Layer 2 of a small transformer language model trained on English Wikipedia (11 layers, counted from 0, width 128).
A neuron's activation on a vector x is SiLU(gate . x) times (in . x), where the dot is the dot product.

Input weights of the MLP neurons that the questions are about. A number n stands for n times 0.0082.
n10 gate: 31 34 -47 16 8 -16 -27 6 -11 13 -26 -26 -34 -1 -45 26 -7 -32 11 1 23 -10 -15 -26 6 1 18 -10 5 10 5 -4 1 14 20 13 -3 -16 -15 5 -26 40 43 36 -30 -7 0 -33 -3 1 18 -56 39 3 21 -3 6 -11 25 -24 -7 -36 -24 -5 -22 34 23 3 -11 44 -30 14 18 -11 19 -11 3 8 -21 5 -1 -5 6 -29 7 12 2 33 -37 8 29 -10 21 -17 26 38 28 19 -10 20 5 33 8 71 -36 6 23 -41 -15 0 10 47 20 -13 -13 -11 -24 36 -12 0 -5 22 -5 21 -16 9 24 -7
n54 gate: -11 24 17 11 -11 -41 -2 -4 42 5 1 -32 -28 26 24 -41 -6 -22 -50 -30 37 39 40 -17 -21 10 -32 -4 -9 9 5 -8 -8 -3 17 6 -12 -20 7 2 20 13 -35 18 -40 -25 -9 -12 0 4 6 -28 29 -21 -6 -29 10 14 43 -5 -10 22 31 -3 -17 72 15 9 -23 -7 3 6 9 -14 -3 52 13 26 -12 3 -7 -15 7 48 14 10 -20 -40 -9 4 8 -19 2 1 25 6 18 3 11 22 -12 38 -15 8 -8 -7 40 -36 10 4 17 19 -8 8 15 16 24 3 -39 43 -6 -3 28 -9 -15 -42 1 1
n168 gate: -27 12 -18 -37 -12 -14 -22 -29 24 16 37 -69 -32 -11 13 5 1 50 -30 -23 -44 -10 3 -28 -12 16 2 -4 -30 -17 -32 -22 -33 -22 -44 3 -24 16 -49 -18 14 35 -33 -27 -32 -29 17 -7 28 -45 0 5 -4 1 3 9 -3 -34 -12 50 23 19 -3 17 0 2 -34 -24 -36 -49 50 -28 -7 8 19 1 7 -28 -2 18 -28 -50 11 10 -48 -14 15 16 33 -13 -30 34 -29 18 2 1 2 32 22 10 -2 -21 29 -36 -26 22 52 -23 -5 -7 -8 48 -28 23 14 -8 3 -2 31 23 25 -11 -39 3 -50 -8 -10 5
n232 gate: 15 -2 17 -14 27 67 -22 9 11 6 -32 15 33 -8 -41 9 15 31 -2 -1 2 -13 15 -44 -22 -4 2 21 -15 34 28 -1 14 -13 -12 -17 -5 -19 19 9 27 -19 12 3 17 -18 -40 31 28 -35 29 -39 -12 27 3 -5 0 -38 28 -1 6 6 -23 -7 13 -7 5 -24 9 21 -36 -25 7 3 10 -13 1 44 25 -49 -5 -45 9 -7 -3 22 17 -13 -17 -42 0 16 -15 4 -19 -21 19 13 -5 3 -13 -39 -19 -16 21 4 14 44 1 -26 11 24 22 3 -16 32 33 26 1 9 -32 44 2 15 44 -21 4 -50
n339 gate: 36 -31 22 -1 10 18 0 -23 -1 -5 6 -16 21 13 -9 -5 11 5 13 12 -16 14 19 35 -18 -10 -36 8 -5 -37 -9 8 -18 4 -4 1 10 -1 -37 -33 -22 27 17 -19 -33 -33 -6 -10 11 -1 2 -59 -35 1 53 -2 -15 -18 31 -37 22 25 -18 6 8 -24 -25 -45 39 -31 -12 -20 55 15 25 -28 -40 31 -16 29 7 6 20 -22 13 -26 40 9 1 38 -14 -42 -31 -16 32 -11 -10 48 -6 2 -3 19 14 -1 63 32 40 -9 -2 -26 1 7 6 3 15 -20 29 5 3 -31 34 31 -33 9 28 13 -13 18
n364 gate: 7 -26 -13 18 19 -10 10 -8 -12 -5 -17 -13 4 -55 23 9 31 -27 -20 20 -8 -7 -36 -24 -11 10 21 -24 -16 2 12 -43 39 -13 2 -28 31 6 26 -11 26 -36 -1 2 3 -19 -23 5 -23 24 -41 7 22 11 -21 -30 -13 0 12 -15 17 -31 -16 59 13 3 -27 23 6 0 34 -16 1 -9 -22 19 15 -37 -29 15 -8 -26 -9 23 46 -8 -16 -5 2 33 17 62 -23 -3 1 -46 -15 -34 -15 -3 39 -59 20 -17 -18 -13 -22 -9 -3 29 19 -37 -4 -17 -20 -11 -23 37 12 5 12 -15 -18 0 -38 53 -4 -43
n389 gate: 38 6 25 -1 -3 -4 -3 1 -21 14 5 -27 12 -5 0 22 2 31 2 -46 -3 -16 12 17 -18 19 -5 12 2 -35 -46 -45 13 36 -28 22 -14 14 16 5 7 -27 -4 -10 -9 -23 -15 -3 2 0 1 -11 -2 4 -23 -17 -21 -1 -35 -2 5 -18 -58 15 -3 4 21 -16 31 -48 10 39 53 24 -18 -7 -17 -14 8 -23 23 -9 -4 -18 6 -15 36 2 17 -30 -8 -3 -14 33 -32 7 -28 -4 -13 -19 -29 -9 11 -27 -34 27 -43 2 -13 18 30 -3 -13 -20 -1 4 8 12 37 -9 2 18 27 -21 30 18 -12 58
n417 gate: 26 33 23 -27 15 -7 26 13 -21 -1 -8 13 55 3 7 -45 19 15 5 -22 7 -12 -35 -16 -21 26 -3 -17 34 -10 -17 -23 -12 15 17 -12 -31 -13 -20 21 28 23 31 43 -20 -15 -7 -51 -5 -7 11 23 3 28 -4 -14 24 13 22 -32 -6 -8 -26 -32 30 34 21 27 -1 -26 25 -47 -1 8 13 8 -17 9 19 -50 -18 14 -5 -1 -28 -16 21 17 -11 -2 -5 6 -25 10 -43 13 -9 0 -1 -17 23 6 26 10 38 -13 5 25 18 17 12 -21 -10 -3 10 32 -13 -25 -25 52 -23 -20 1 8 47 -12 12 -18
n446 gate: -3 21 -26 -25 2 -20 33 -3 2 -18 -2 1 25 44 13 49 -67 -7 -4 22 19 58 -2 0 41 -13 32 -4 10 31 29 11 17 0 1 -24 2 -1 -4 13 39 -7 -18 21 -29 29 5 -1 7 -32 -42 -5 11 -1 10 -13 -13 38 54 -39 45 24 14 2 16 -3 9 -4 42 -8 -5 -20 21 -12 2 -15 -9 -9 -2 -6 36 15 -10 18 8 39 5 -35 16 32 -10 -3 1 -9 -7 22 1 41 16 2 -13 30 -28 -41 21 1 -21 13 -1 3 -27 6 15 -15 -9 26 31 -29 -2 -13 34 -8 -3 -64 -23 18 10 -23
n10 in: -9 51 41 -6 0 -7 10 -1 30 -23 -51 23 -27 -13 10 -11 1 -5 23 -11 -12 45 3 34 10 29 19 16 -15 -18 -49 29 2 22 -22 17 18 -8 18 37 -24 -16 -10 -14 9 -40 5 -9 65 4 -8 -9 -3 14 -21 23 4 -15 17 9 -11 6 13 -19 2 -12 -1 -6 -1 -6 10 -44 -35 6 4 15 67 -15 47 19 -9 38 27 48 63 -18 25 21 -5 -9 4 33 9 -5 -3 1 28 -26 -2 -13 -9 48 28 18 -1 47 2 -10 -4 -29 -17 -6 12 28 1 -16 0 18 2 21 21 21 -6 35 -9 -24 7 -16
n54 in: -4 24 38 -16 5 -6 -8 7 14 1 3 -15 -24 20 1 3 -37 17 -32 27 9 18 3 4 24 -2 -44 -7 -19 -13 20 12 -22 -1 10 -30 -8 17 29 1 -15 -4 1 16 -1 -33 44 -51 3 9 33 -2 26 -15 -1 8 22 41 8 -23 1 -18 13 1 -7 13 17 14 28 -22 9 -5 -25 22 20 1 18 -12 0 19 -15 -11 -43 11 -17 27 -34 -1 10 -15 2 -32 -1 -35 -10 11 70 31 -11 25 43 54 -4 3 43 -8 -6 -25 -8 -49 -44 9 -3 1 25 -31 -21 3 -39 24 -34 -16 13 -22 12 42 2 -4
n168 in: 24 1 -8 -17 30 -9 -16 -57 5 14 14 5 -26 -24 -15 -1 22 -14 70 16 49 -31 9 7 9 -16 6 -9 8 -24 -24 -35 35 27 -24 -17 2 7 11 38 29 1 -12 -4 11 -49 22 33 23 21 -21 50 -6 -19 -36 2 -17 -31 31 60 -16 36 11 -26 -33 15 -33 -18 18 6 16 -13 -13 1 -9 10 4 -49 39 -68 19 -52 -11 1 -3 -26 -5 -39 17 25 -8 52 -3 16 -4 19 9 42 -6 5 -18 -34 -12 -26 54 -20 -37 15 -35 -3 28 41 16 -2 -26 11 -12 2 48 7 -9 -6 60 -17 59 -3 -9 48
n232 in: 10 -27 15 -10 -33 5 -34 20 -18 -21 -34 23 26 28 -16 -16 -25 38 6 -61 5 12 -14 -14 -43 7 -38 50 -95 5 36 -30 -14 -9 2 20 5 24 12 -12 15 10 -12 1 -48 0 -29 -3 67 -6 3 -31 -11 12 14 12 16 -5 17 1 43 20 -33 -25 -27 -21 -8 -9 37 -27 2 2 -18 21 22 45 24 -12 4 -9 5 2 -17 -3 32 1 2 -11 -4 -56 -16 -5 -26 5 -26 -30 10 -25 -56 -28 11 16 19 5 41 24 -7 29 10 -22 2 34 14 6 27 9 67 14 28 -10 -20 31 -33 5 2 -36 -4 -36
n339 in: -6 -2 15 4 -21 -3 30 36 -4 5 -17 3 -52 21 37 6 -2 54 -21 17 2 -24 -22 10 47 -1 -27 -14 16 -6 21 21 29 -36 -7 -24 10 -5 7 -60 -31 2 15 -23 -21 2 14 -15 -1 11 -11 -1 -7 4 -34 8 22 -10 17 9 18 27 46 -6 -33 5 -16 -29 -53 -3 -15 2 -6 -1 11 -20 4 1 15 -27 -23 -41 4 -17 -39 47 -45 -14 55 19 -22 -11 -8 -17 21 -5 35 29 -28 -20 -10 24 11 -50 21 -38 -6 21 10 -1 -52 -1 -24 9 12 19 -6 -19 -11 17 -1 17 -26 -13 40 32 -3 -31
n364 in: 6 3 -3 4 -6 8 10 6 15 29 -20 15 3 42 32 14 -47 23 28 -17 -29 13 -15 -43 -1 4 6 38 -8 -16 -2 11 -24 59 10 0 -14 4 -7 0 17 20 3 14 10 16 39 4 -9 -19 -36 -6 18 -19 16 6 -21 48 -42 -20 -1 -25 7 -8 -9 -27 25 -16 16 2 19 21 -7 -24 49 -38 -51 -4 10 -8 -1 9 18 -23 2 0 42 1 21 1 -2 -46 -36 -57 -32 -15 -25 -24 30 3 1 5 -20 24 -9 -18 14 51 12 -7 -2 23 -9 25 34 11 18 22 58 -18 -3 33 18 48 10 0 -8 8
n389 in: 34 25 -3 21 -24 -29 -17 0 -8 -25 14 51 22 -41 12 -4 -15 41 -1 -6 -13 32 -15 -16 0 25 1 -7 -8 -8 6 -1 35 24 -17 6 7 9 5 -30 4 -8 -22 -37 -4 28 1 5 38 1 -27 -22 -42 30 19 -1 43 8 -28 0 29 39 8 -1 35 41 34 43 10 9 -5 -27 -30 -1 4 -1 45 -49 55 0 -41 -48 29 -21 -5 45 -4 3 3 -15 8 13 -25 -3 4 -13 -43 -33 -44 -8 -11 -19 -22 -13 13 -17 -20 12 -13 -15 -32 -42 -3 -3 -5 40 -4 33 -12 10 0 27 23 -23 10 6 -26 2
n417 in: 4 19 -4 17 15 32 28 -23 32 20 -19 25 16 13 3 -68 -19 7 -29 -46 13 -19 -15 9 -15 6 -41 5 11 13 -11 -3 -3 18 11 -42 -7 -18 -10 5 -16 22 -7 28 20 6 -30 18 -35 -21 6 22 3 -13 -33 -9 33 11 9 -13 -7 -22 -57 12 39 13 31 67 5 -27 3 -28 -14 -10 -27 11 -10 11 -7 -21 -10 25 -23 -17 -22 -3 36 -7 -20 5 7 2 -28 -3 -35 -12 7 19 -36 13 -15 -4 5 5 -1 -6 1 16 -4 -11 26 -34 7 25 18 5 9 16 4 34 -20 11 44 5 42 -49 36 1
n446 in: 12 -5 -2 -8 23 -7 -27 -31 -6 -34 -13 15 31 4 -10 17 -23 16 8 -20 17 8 -16 4 9 18 23 5 9 15 -21 25 -26 11 8 0 39 25 -10 -38 -17 30 -32 -3 10 -38 -2 -10 -3 -13 -10 11 5 -34 -9 -17 -32 1 -20 85 13 -1 9 6 30 -4 -28 -8 12 26 4 39 37 7 -34 -54 10 16 20 -4 32 -29 -29 2 30 -18 -61 -29 40 -15 21 8 -15 -54 24 -23 -6 -12 -40 19 -21 7 12 -13 25 24 -18 -18 17 -16 -3 -30 -10 -17 -14 43 33 -51 -3 -12 -22 33 6 -17 59 3 -16 12

Each question shows a token from some text and the vector x that enters the MLP there. A number n stands for n times 0.057.

"son": -10 -42 -25 26 5 40 41 -35 13 21 -37 -24 -43 18 9 18 -4 32 33 20 3 -3 -26 48 -40 -25 -24 -15 -21 -8 -14 -24 -31 5 20 29 48 9 -23 -14 -15 -35 -11 28 22 -10 -11 -1 -7 -4 -17 0 6 -44 10 -1 41 -5 13 -19 26 -6 -14 16 -8 4 -10 -6 -13 13 9 1 20 24 21 7 -9 -23 -12 4 28 -3 -4 8 -37 27 -13 -28 3 -13 -51 -24 13 -9 -29 8 -15 -38 26 10 -10 -26 -4 49 -8 21 -25 -5 21 -33 -38 24 19 18 21 -10 -11 -20 10 8 -23 -22 -5 -46 19 20 -33 -31
Which two neurons fire most, strongest first? n339, n10

"7": -20 -53 -14 5 24 -15 21 -18 -15 16 35 -3 -33 11 -2 -6 26 14 -2 34 41 -2 -23 -13 -4 32 -39 -27 28 -17 -16 -27 -24 13 -35 13 47 5 -7 -29 -9 -17 -5 -20 40 17 -12 -10 16 19 -10 18 -12 -31 6 22 24 -17 2 21 26 0 -19 1 33 22 15 16 20 30 -3 4 -19 3 23 -1 -21 6 9 36 8 14 2 -1 -10 -2 -14 7 3 6 -10 -25 -17 20 -26 48 5 -4 34 -36 -25 -8 -13 -10 -13 -37 10 -41 14 -3 1 17 16 3 -1 -1 7 -12 -10 0 -55 4 4 5 2 4 -54 -1
Which two neurons fire most, strongest first? n168, n10

" ": -11 -33 19 24 5 -16 27 12 41 27 -25 1 -5 -16 -9 10 37 9 -7 21 40 -25 2 28 -8 16 -20 -34 -10 -8 -4 11 -30 7 -20 -4 27 -4 23 -8 -4 10 7 -11 30 -9 -21 -9 -3 5 0 -5 -22 7 -9 0 -14 -21 -14 37 -1 -30 -26 -8 19 -44 1 -9 -11 30 -17 4 5 52 -3 18 -34 -16 -19 8 20 5 -5 -3 -2 4 0 -13 -15 45 -41 37 -29 -29 -34 60 -8 -41 9 -5 9 1 23 34 1 -5 17 3 11 10 -27 5 0 7 24 18 8 21 -10 -1 -28 -5 -2 -24 -20 2 -9 33
Which of these neurons fires most? n232

"G": -24 1 1 16 54 26 40 -5 1 0 -36 37 15 8 21 9 -15 -28 10 7 8 8 -11 11 -42 -13 -30 -5 6 -11 -5 -12 -28 8 -17 23 -60 45 -3 -17 -26 19 -21 11 40 2 -15 5 30 8 -8 16 -22 11 -7 -9 51 -39 -5 14 -5 2 -18 21 -16 -22 -17 19 -4 44 -2 30 -18 -12 15 21 -13 -2 37 -18 2 7 13 -1 -18 9 -10 19 -16 3 3 -3 -20 2 -27 50 25 -18 10 -13 -10 22 -12 47 -49 23 19 8 27 -21 -31 -4 68 8 -28 -1 21 5 -13 2 -28 12 49 0 -8 48 21 16
Which of these neurons fires most? n10

"ate": -25 -32 9 2 8 -11 19 -8 4 6 -21 0 8 -9 15 7 -5 -22 13 18 11 -19 7 1 7 2 -1 -23 -20 -12 -1 -9 -24 0 0 -6 4 43 -20 -10 0 7 6 16 11 -13 -37 -55 15 25 -4 34 -30 -25 -10 -3 18 -32 -9 32 25 4 -7 8 20 -4 3 -6 -45 68 -28 11 -21 -5 34 21 2 -7 30 5 -20 23 -3 4 -28 -8 -21 25 36 -4 -40 -3 -16 6 41 -12 9 -37 18 -11 -55 -14 12 15 -10 23 2 18 27 -7 -34 11 40 32 1 28 -3 -11 39 19 1 7 42 -30 19 25 -22 27
The most active neuron and its activation: n168, at about 6

"\n": -19 -34 -9 49 9 -36 13 -6 3 14 -10 -17 10 12 39 14 -14 1 16 64 18 -29 5 13 -33 -1 -6 -40 -4 1 31 -1 -35 -14 -8 0 39 0 5 1 -6 35 23 -21 15 -21 -2 21 32 -1 32 16 2 -2 4 -20 -10 -26 -34 12 1 12 -14 -9 2 -28 9 7 -18 28 -6 27 -13 19 16 15 -19 1 16 16 22 -50 14 -8 -7 -9 -5 6 5 11 -66 16 -5 -11 -25 5 7 -41 11 -41 -18 -33 12 10 7 33 20 0 46 13 26 16 15 -5 -12 21 2 -4 10 -17 0 -19 39 -28 -27 15 52 33
The most active neuron and its activation: n168, at about 5.9

" med": -20 -14 -42 42 -2 58 9 -4 16 -7 -36 43 -25 4 -24 36 -11 -1 13 1 -28 11 12 -8 20 4 -7 -49 5 -22 9 -21 -17 35 6 -12 38 -4 7 7 -28 10 -9 2 1 -6 -21 -12 77 6 -2 -9 -17 -14 30 28 11 -30 -49 22 -19 18 32 -40 -4 -13 -3 16 -34 16 -26 21 -20 -12 20 14 -21 -8 -13 -11 33 27 -1 -4 -11 15 -6 -21 -7 -34 -30 12 6 27 -16 20 -16 -48 -39 21 2 -18 -2 -36 -25 1 1 -24 23 -4 -18 -5 3 -6 29 8 -2 19 22 -3 -36 21 17 -62 -25 25 5 19
Which of these neurons fires most? n232

" (": -29 -44 10 6 4 17 43 13 38 -22 -22 -39 -14 12 -22 -22 5 -22 20 61 15 -18 3 16 -7 17 -9 -15 -3 -1 16 22 -24 5 18 20 31 -7 13 21 33 21 -1 -45 2 8 -14 9 18 -7 11 15 -17 0 -4 -35 -19 -29 -34 29 -1 -8 -9 46 -3 -11 -7 12 -3 23 -23 22 -18 25 12 -15 3 -32 -6 -2 39 17 17 10 18 40 16 11 -23 5 -33 11 8 -26 -40 0 -34 -49 29 -21 4 24 29 60 -7 3 -1 6 29 -29 -26 11 32 24 11 26 27 11 -39 -5 -27 -8 10 -47 2 24 10 7
Which two neurons fire most, strongest first? n339, n389

"ist": -7 -61 26 29 9 20 -1 -8 14 -5 -13 -39 8 -10 -1 -17 10 29 27 -3 -9 -10 -36 3 6 -16 -26 -15 -4 20 -18 -21 -17 17 13 33 23 14 2 18 -24 -3 27 15 -14 -13 -12 36 24 31 -41 4 -17 -14 21 -16 0 -33 -7 -5 14 15 44 10 12 -12 -4 32 -12 39 17 29 -14 -27 16 60 -37 12 -12 -26 -2 13 -13 -17 -23 14 -16 -20 41 7 7 9 -36 54 -51 9 4 -46 10 5 -31 -7 0 26 10 17 2 16 -5 2 -53 -20 44 -10 0 25 7 -7 15 -7 -49 -28 11 -41 -13 -3 2 47
Which of these neurons fires most? n389

"–": -55 -28 24 36 15 -4 34 -17 54 3 -41 25 0 5 -6 17 0 12 18 38 20 -43 4 8 -9 30 -3 20 7 32 6 6 -9 23 0 -36 29 12 33 -10 -1 -9 -5 9 -21 8 -18 12 27 -36 5 -4 -13 9 9 -26 26 9 -28 15 -14 -15 30 47 12 -21 -1 -3 -7 48 29 0 -30 27 -18 -16 -32 18 -33 -13 18 18 3 25 9 -18 10 34 -16 32 -10 7 -16 -21 -20 16 -28 -41 7 -25 -9 23 -19 -10 7 17 -2 1 22 -25 -24 -25 15 19 19 25 -18 9 11 -20 -22 -44 5 -4 4 -12 19 12
Which of these neurons fires most? n364

" y": -30 -22 9 52 10 29 28 5 -19 -3 -5 -16 -10 14 1 18 24 14 33 30 24 0 -28 17 -37 -11 -3 -31 -37 12 17 -3 -1 37 27 2 52 17 48 -40 -25 19 -38 -22 4 37 -19 -20 -14 -14 -5 7 -50 24 20 26 -1 21 5 22 19 4 -15 -22 4 -34 5 -14 -17 28 2 0 -46 14 -9 4 0 15 3 -9 22 -30 5 7 -9 -14 6 -14 7 37 -7 -34 -32 3 -27 44 3 -50 8 -39 34 25 2 20 -30 -5 44 -31 -21 -21 -71 23 2 18 7 9 20 6 -3 6 12 22 39 -5 21 7 42 -35
Which of these neurons fires most? n339

" |": -3 -34 8 23 9 7 18 1 3 -23 -5 -30 -36 28 7 7 0 -11 8 9 1 3 -12 8 -20 7 -15 3 -11 12 -9 0 -21 -17 -20 -17 19 12 -19 -5 -38 0 49 -11 -6 -4 9 8 16 0 17 10 -11 -20 -33 28 0 -1 6 19 15 30 -13 4 14 -13 -3 2 -36 43 -1 -6 -6 35 6 -12 1 1 -18 20 35 -1 -2 -5 13 8 0 32 -13 34 -5 0 6 -1 -42 25 -33 -28 18 -11 -12 18 30 19 -37 8 21 -40 20 -12 10 -9 24 18 16 23 -5 -3 -34 9 -40 -3 34 -2 -22 18 32 25
Which of these neurons fires most? n10

"st": -9 -38 4 40 21 31 3 -6 -8 20 -31 -7 -11 34 15 -10 5 -1 -1 9 16 3 -31 40 -30 12 -5 -42 8 31 36 -6 -21 14 -10 5 -26 32 21 -1 -14 -3 19 -17 -2 -26 30 29 7 9 -13 16 -45 -6 27 42 44 -12 -20 -14 30 2 -16 9 -4 -27 -13 -14 -12 41 -8 -15 -37 38 23 10 -31 59 -9 1 41 37 5 1 10 18 -44 -13 36 13 -5 -24 -27 31 -16 -8 25 -38 10 -11 7 16 8 23 -13 -2 0 -27 -4 2 0 -41 16 24 -8 49 29 -4 16 -36 -41 -22 30 10 -23 13 4 -6
Which of these neurons fires most? n339

"|": -11 -26 -10 31 -6 -12 42 5 22 -7 -19 -12 -1 15 30 31 -3 22 28 20 17 -24 11 15 -24 4 -16 -2 -2 -9 -14 -25 -9 32 -17 -5 26 -7 -43 -5 5 27 39 10 5 15 -5 8 8 -16 1 9 -60 -13 -13 -26 20 18 -28 0 20 10 -29 -9 9 -10 46 6 -29 26 -15 33 4 11 6 22 -41 4 -20 30 2 -35 -12 -16 27 7 -16 40 -11 30 -14 39 12 -17 -52 12 9 -44 2 -31 1 -2 3 29 -6 15 15 -12 49 0 27 6 -5 10 11 4 -15 42 -30 -1 -22 8 8 -36 -31 18 17 66
The most active neuron and its activation: n389, at about 2.6

"hed": -44 -43 29 14 -9 11 22 -31 8 5 2 -27 16 -3 -4 -45 -11 -8 27 13 9 32 7 1 -17 12 4 -25 18 24 -8 -19 -31 25 2 29 43 32 15 7 -5 6 9 -1 -26 -22 -4 20 -3 17 -20 -3 -3 -18 -5 8 26 -9 -45 -5 30 14 -29 16 5 -3 -33 12 -41 28 -18 26 -36 -2 -10 24 -22 -17 -20 -7 11 16 -12 -19 -17 -6 29 -15 30 28 -26 -26 17 31 -30 43 -3 -16 29 26 12 14 21 28 -19 6 -16 7 30 -9 -11 35 22 21 -2 11 -5 28 22 -1 -22 0 53 -37 -20 10 -23 11
Which of these neurons fires most? n339

"own": 3 -40 3 30 17 -10 32 19 -9 37 9 -21 -8 17 -19 18 4 16 18 17 22 -7 4 9 -1 -14 -16 -17 46 30 -9 -38 -33 19 -39 2 32 37 -13 15 27 -27 -8 -8 14 2 -13 11 21 4 -2 0 -15 -34 9 -23 1 10 -25 35 -2 1 -10 -17 -8 2 -32 27 -18 29 -1 0 -32 27 -6 3 -26 -31 6 3 25 12 -2 -34 -6 43 -7 -19 -11 17 -21 -28 10 20 21 32 11 -44 19 2 -9 -12 3 55 -23 -2 -17 -4 26 1 -33 -21 -20 22 5 6 7 12 13 -21 -14 4 52 10 -16 9 -39 22
Which of these neurons fires most? n389

"oss": 19 -57 -9 23 3 -11 48 34 5 24 -16 16 -33 -5 -10 12 36 5 6 13 28 -7 -17 13 -23 8 12 41 -6 1 -11 1 -21 -4 3 -7 6 32 13 -9 15 4 1 -17 16 -17 -29 -25 41 3 -19 -1 -25 10 14 -7 36 12 20 15 28 23 -25 -19 18 -7 13 -20 -41 21 -4 -18 -12 -13 41 5 -15 -4 21 12 57 18 -18 14 -5 -5 -2 -27 41 0 -51 -31 31 17 -9 28 4 -34 4 16 1 4 -5 35 -23 14 16 -15 -3 -30 -18 -23 44 20 17 -14 -36 -12 -1 -35 -15 -30 44 -13 2 8 -40 -14
The most active neuron and its activation: n417, at about 0.77

"en": -9 -34 -19 21 -9 4 27 7 23 48 -7 12 36 7 -4 -9 33 22 21 18 25 17 -11 22 9 25 6 -32 20 -5 -6 -35 -25 45 -39 0 54 54 -13 -14 -15 -7 -3 16 29 -23 -31 -15 -5 18 13 20 -33 -26 -8 28 -8 -4 -25 -18 1 -13 -31 31 3 -21 -5 2 -15 26 -2 -23 -14 8 -7 17 3 -10 -3 21 32 23 -37 27 0 27 -19 -11 15 40 -1 6 -55 0 -15 2 -4 -58 -10 36 -5 -15 24 40 -8 14 1 -24 52 -8 -16 2 37 33 9 22 8 6 45 -22 -44 -3 48 6 -3 -22 6 11
Which two neurons fire most, strongest first? n364, n339

"8": -23 -48 7 18 31 8 4 -3 -16 21 14 20 -13 26 25 -35 3 -19 16 20 20 6 -22 13 -19 28 -19 -37 13 -3 3 -1 -50 27 -33 12 62 -2 -11 -8 -22 -18 -6 -4 39 29 -10 -17 12 26 -13 26 8 -17 4 12 4 -11 4 3 20 4 21 11 15 24 13 13 -5 49 6 -9 -27 7 -2 -43 3 7 8 -4 9 36 4 13 14 -6 8 -8 16 -14 4 -7 -62 16 -48 32 6 7 15 -20 -22 -2 -14 -5 -27 -23 12 -23 26 1 -27 32 29 -1 3 45 1 -2 8 -2 -20 -11 -2 12 -10 12 -42 -19
The three highest activations, in order: n232, n54, n417

"0": -8 -9 -5 7 21 -17 29 7 0 19 5 3 -23 29 7 2 -7 -26 4 25 17 -1 -2 15 -18 32 17 -10 16 8 10 37 -31 -4 -35 17 20 9 -33 -10 -31 -23 -3 12 58 24 -10 -23 7 32 -20 -2 -43 -9 3 29 29 -26 2 5 40 12 34 -1 18 9 -5 12 20 27 -23 28 -21 -7 -9 -20 -31 10 7 -16 47 20 -10 -8 -10 -1 6 -3 21 25 -18 15 -31 6 -44 30 4 -33 -3 -2 -9 36 -26 -4 6 -22 39 -18 12 1 -32 3 24 15 -17 15 -54 15 54 -27 -24 -21 -2 -14 6 1 6 -17
Which of these neurons fires most? n446

"2": -21 -46 18 42 11 2 9 -24 -8 -6 15 -2 -44 14 -11 -18 11 -7 15 28 36 -4 -2 -4 -5 0 -34 -33 9 3 5 -2 -3 -1 -32 8 34 12 -9 1 -7 6 8 -26 38 1 -6 -15 23 10 2 -8 -27 -32 -10 28 9 3 -23 4 8 -14 -26 -20 7 -11 17 13 -8 14 4 29 9 15 23 2 -9 12 -9 45 -3 26 -9 9 -2 -7 -10 31 -14 15 -41 11 -26 -8 -13 28 12 23 5 7 -13 0 8 -26 -15 -7 0 -63 -6 4 31 3 12 0 -2 15 -30 -15 7 3 -35 2 21 -34 -10 -2 -41 27
Which of these neurons fires most? n364

"re": -41 -52 -20 24 52 13 -2 -3 11 -10 -45 9 -17 31 -11 -52 7 -6 0 15 34 -8 -2 35 -3 24 -13 15 0 -34 22 -12 -33 11 21 11 27 4 24 -31 -15 -17 7 -33 9 -3 -12 -32 27 -4 -5 6 -21 -8 -10 -30 19 -21 -18 -17 34 -5 -1 -24 28 -36 11 -18 1 30 10 21 -36 -7 15 38 30 -22 36 -3 2 10 4 -12 14 20 -10 -13 9 23 -2 -36 -2 14 11 40 3 -10 13 -3 -15 -32 21 27 17 10 3 1 4 -4 -54 10 38 0 0 3 -13 -18 22 -1 31 -25 41 -40 -21 15 -25 18
The three highest activations, in order: n339, n364, n417

"il": 15 -22 -12 17 16 9 64 -35 -9 7 19 -31 9 20 -21 11 2 -10 4 33 5 -10 -30 -5 -30 -15 1 0 -11 -24 -3 -39 -32 41 -16 45 15 19 -25 -28 -23 -2 22 38 7 -4 3 -40 26 16 17 30 -37 -10 27 -1 28 33 -37 0 17 -2 -21 -11 10 10 -2 7 -4 8 -9 -20 3 -13 -15 -6 -33 -7 38 -10 6 13 16 23 -16 -3 -15 -31 3 -3 -42 9 -17 0 13 7 -33 -34 -2 8 -31 -29 -21 43 -21 7 41 7 3 -5 -18 -11 11 13 -23 23 -46 -36 18 -19 -27 2 42 -31 19 2 -23 4
Which of these neurons fires most? n389

"|---|---|---|---": 51 -6 14 -1 2 -3 19 2 -29 -12 1 5 -13 38 -21 29 25 -10 -2 20 7 -47 -10 9 -35 29 -16 -20 -12 39 -38 0 -37 -31 27 6 -15 -9 -34 2 -5 20 7 -30 -28 8 18 -2 39 26 2 -11 -16 -13 -6 4 -18 -47 -14 5 -12 43 17 -35 -10 -22 20 -5 -22 59 -33 5 -6 10 4 16 -43 22 -10 6 -7 -16 -34 5 -27 6 -9 -3 23 -22 -9 -10 3 20 -2 57 17 -53 1 -2 -11 -18 8 -9 -42 -14 45 -26 7 -4 -18 31 -14 15 18 48 -8 24 11 -2 2 -4 27 -33 11 16 15 18
Which of these neurons fires most? n168

",": -11 -43 25 7 13 -8 13 16 -8 33 -33 -5 -34 18 1 2 -1 1 -13 31 -22 -56 3 -15 -9 14 -1 1 -29 21 0 -25 11 -9 20 15 21 -5 4 -1 -14 22 -8 -44 9 7 -1 10 23 12 10 51 -14 -22 9 9 9 -2 -12 6 9 56 -7 -7 -3 -16 -12 7 7 41 1 22 -3 52 19 -18 11 4 -9 30 13 15 -13 -3 0 3 12 -6 -17 27 -11 -10 -7 -11 -18 33 -24 -20 -8 -3 4 15 8 22 -30 14 29 -43 35 -13 26 12 8 41 5 26 16 -50 -15 14 -50 8 -3 -19 3 5 13 -13
The most active neuron and its activation: n389, at about 0.56

"4": 0 -22 -18 1 27 -6 27 -12 -9 19 17 20 -24 27 5 0 -14 -14 0 15 21 -1 -12 6 -35 16 -4 -6 22 17 -7 14 -41 -2 -11 23 28 -11 -22 -9 -20 -17 6 11 51 12 -21 -9 19 11 -14 8 -29 -6 2 22 33 -32 -10 -8 36 1 34 26 5 7 -4 17 4 49 -35 9 -34 -10 -6 -58 -13 -15 -3 7 25 19 -12 9 24 -25 -16 -11 13 24 -19 13 -56 26 -52 32 5 -20 3 -6 19 34 -18 3 0 0 41 -5 19 4 -26 29 21 -1 10 37 -37 28 34 2 -22 -23 -3 -40 5 7 -36 -28
Which of these neurons fires most? n446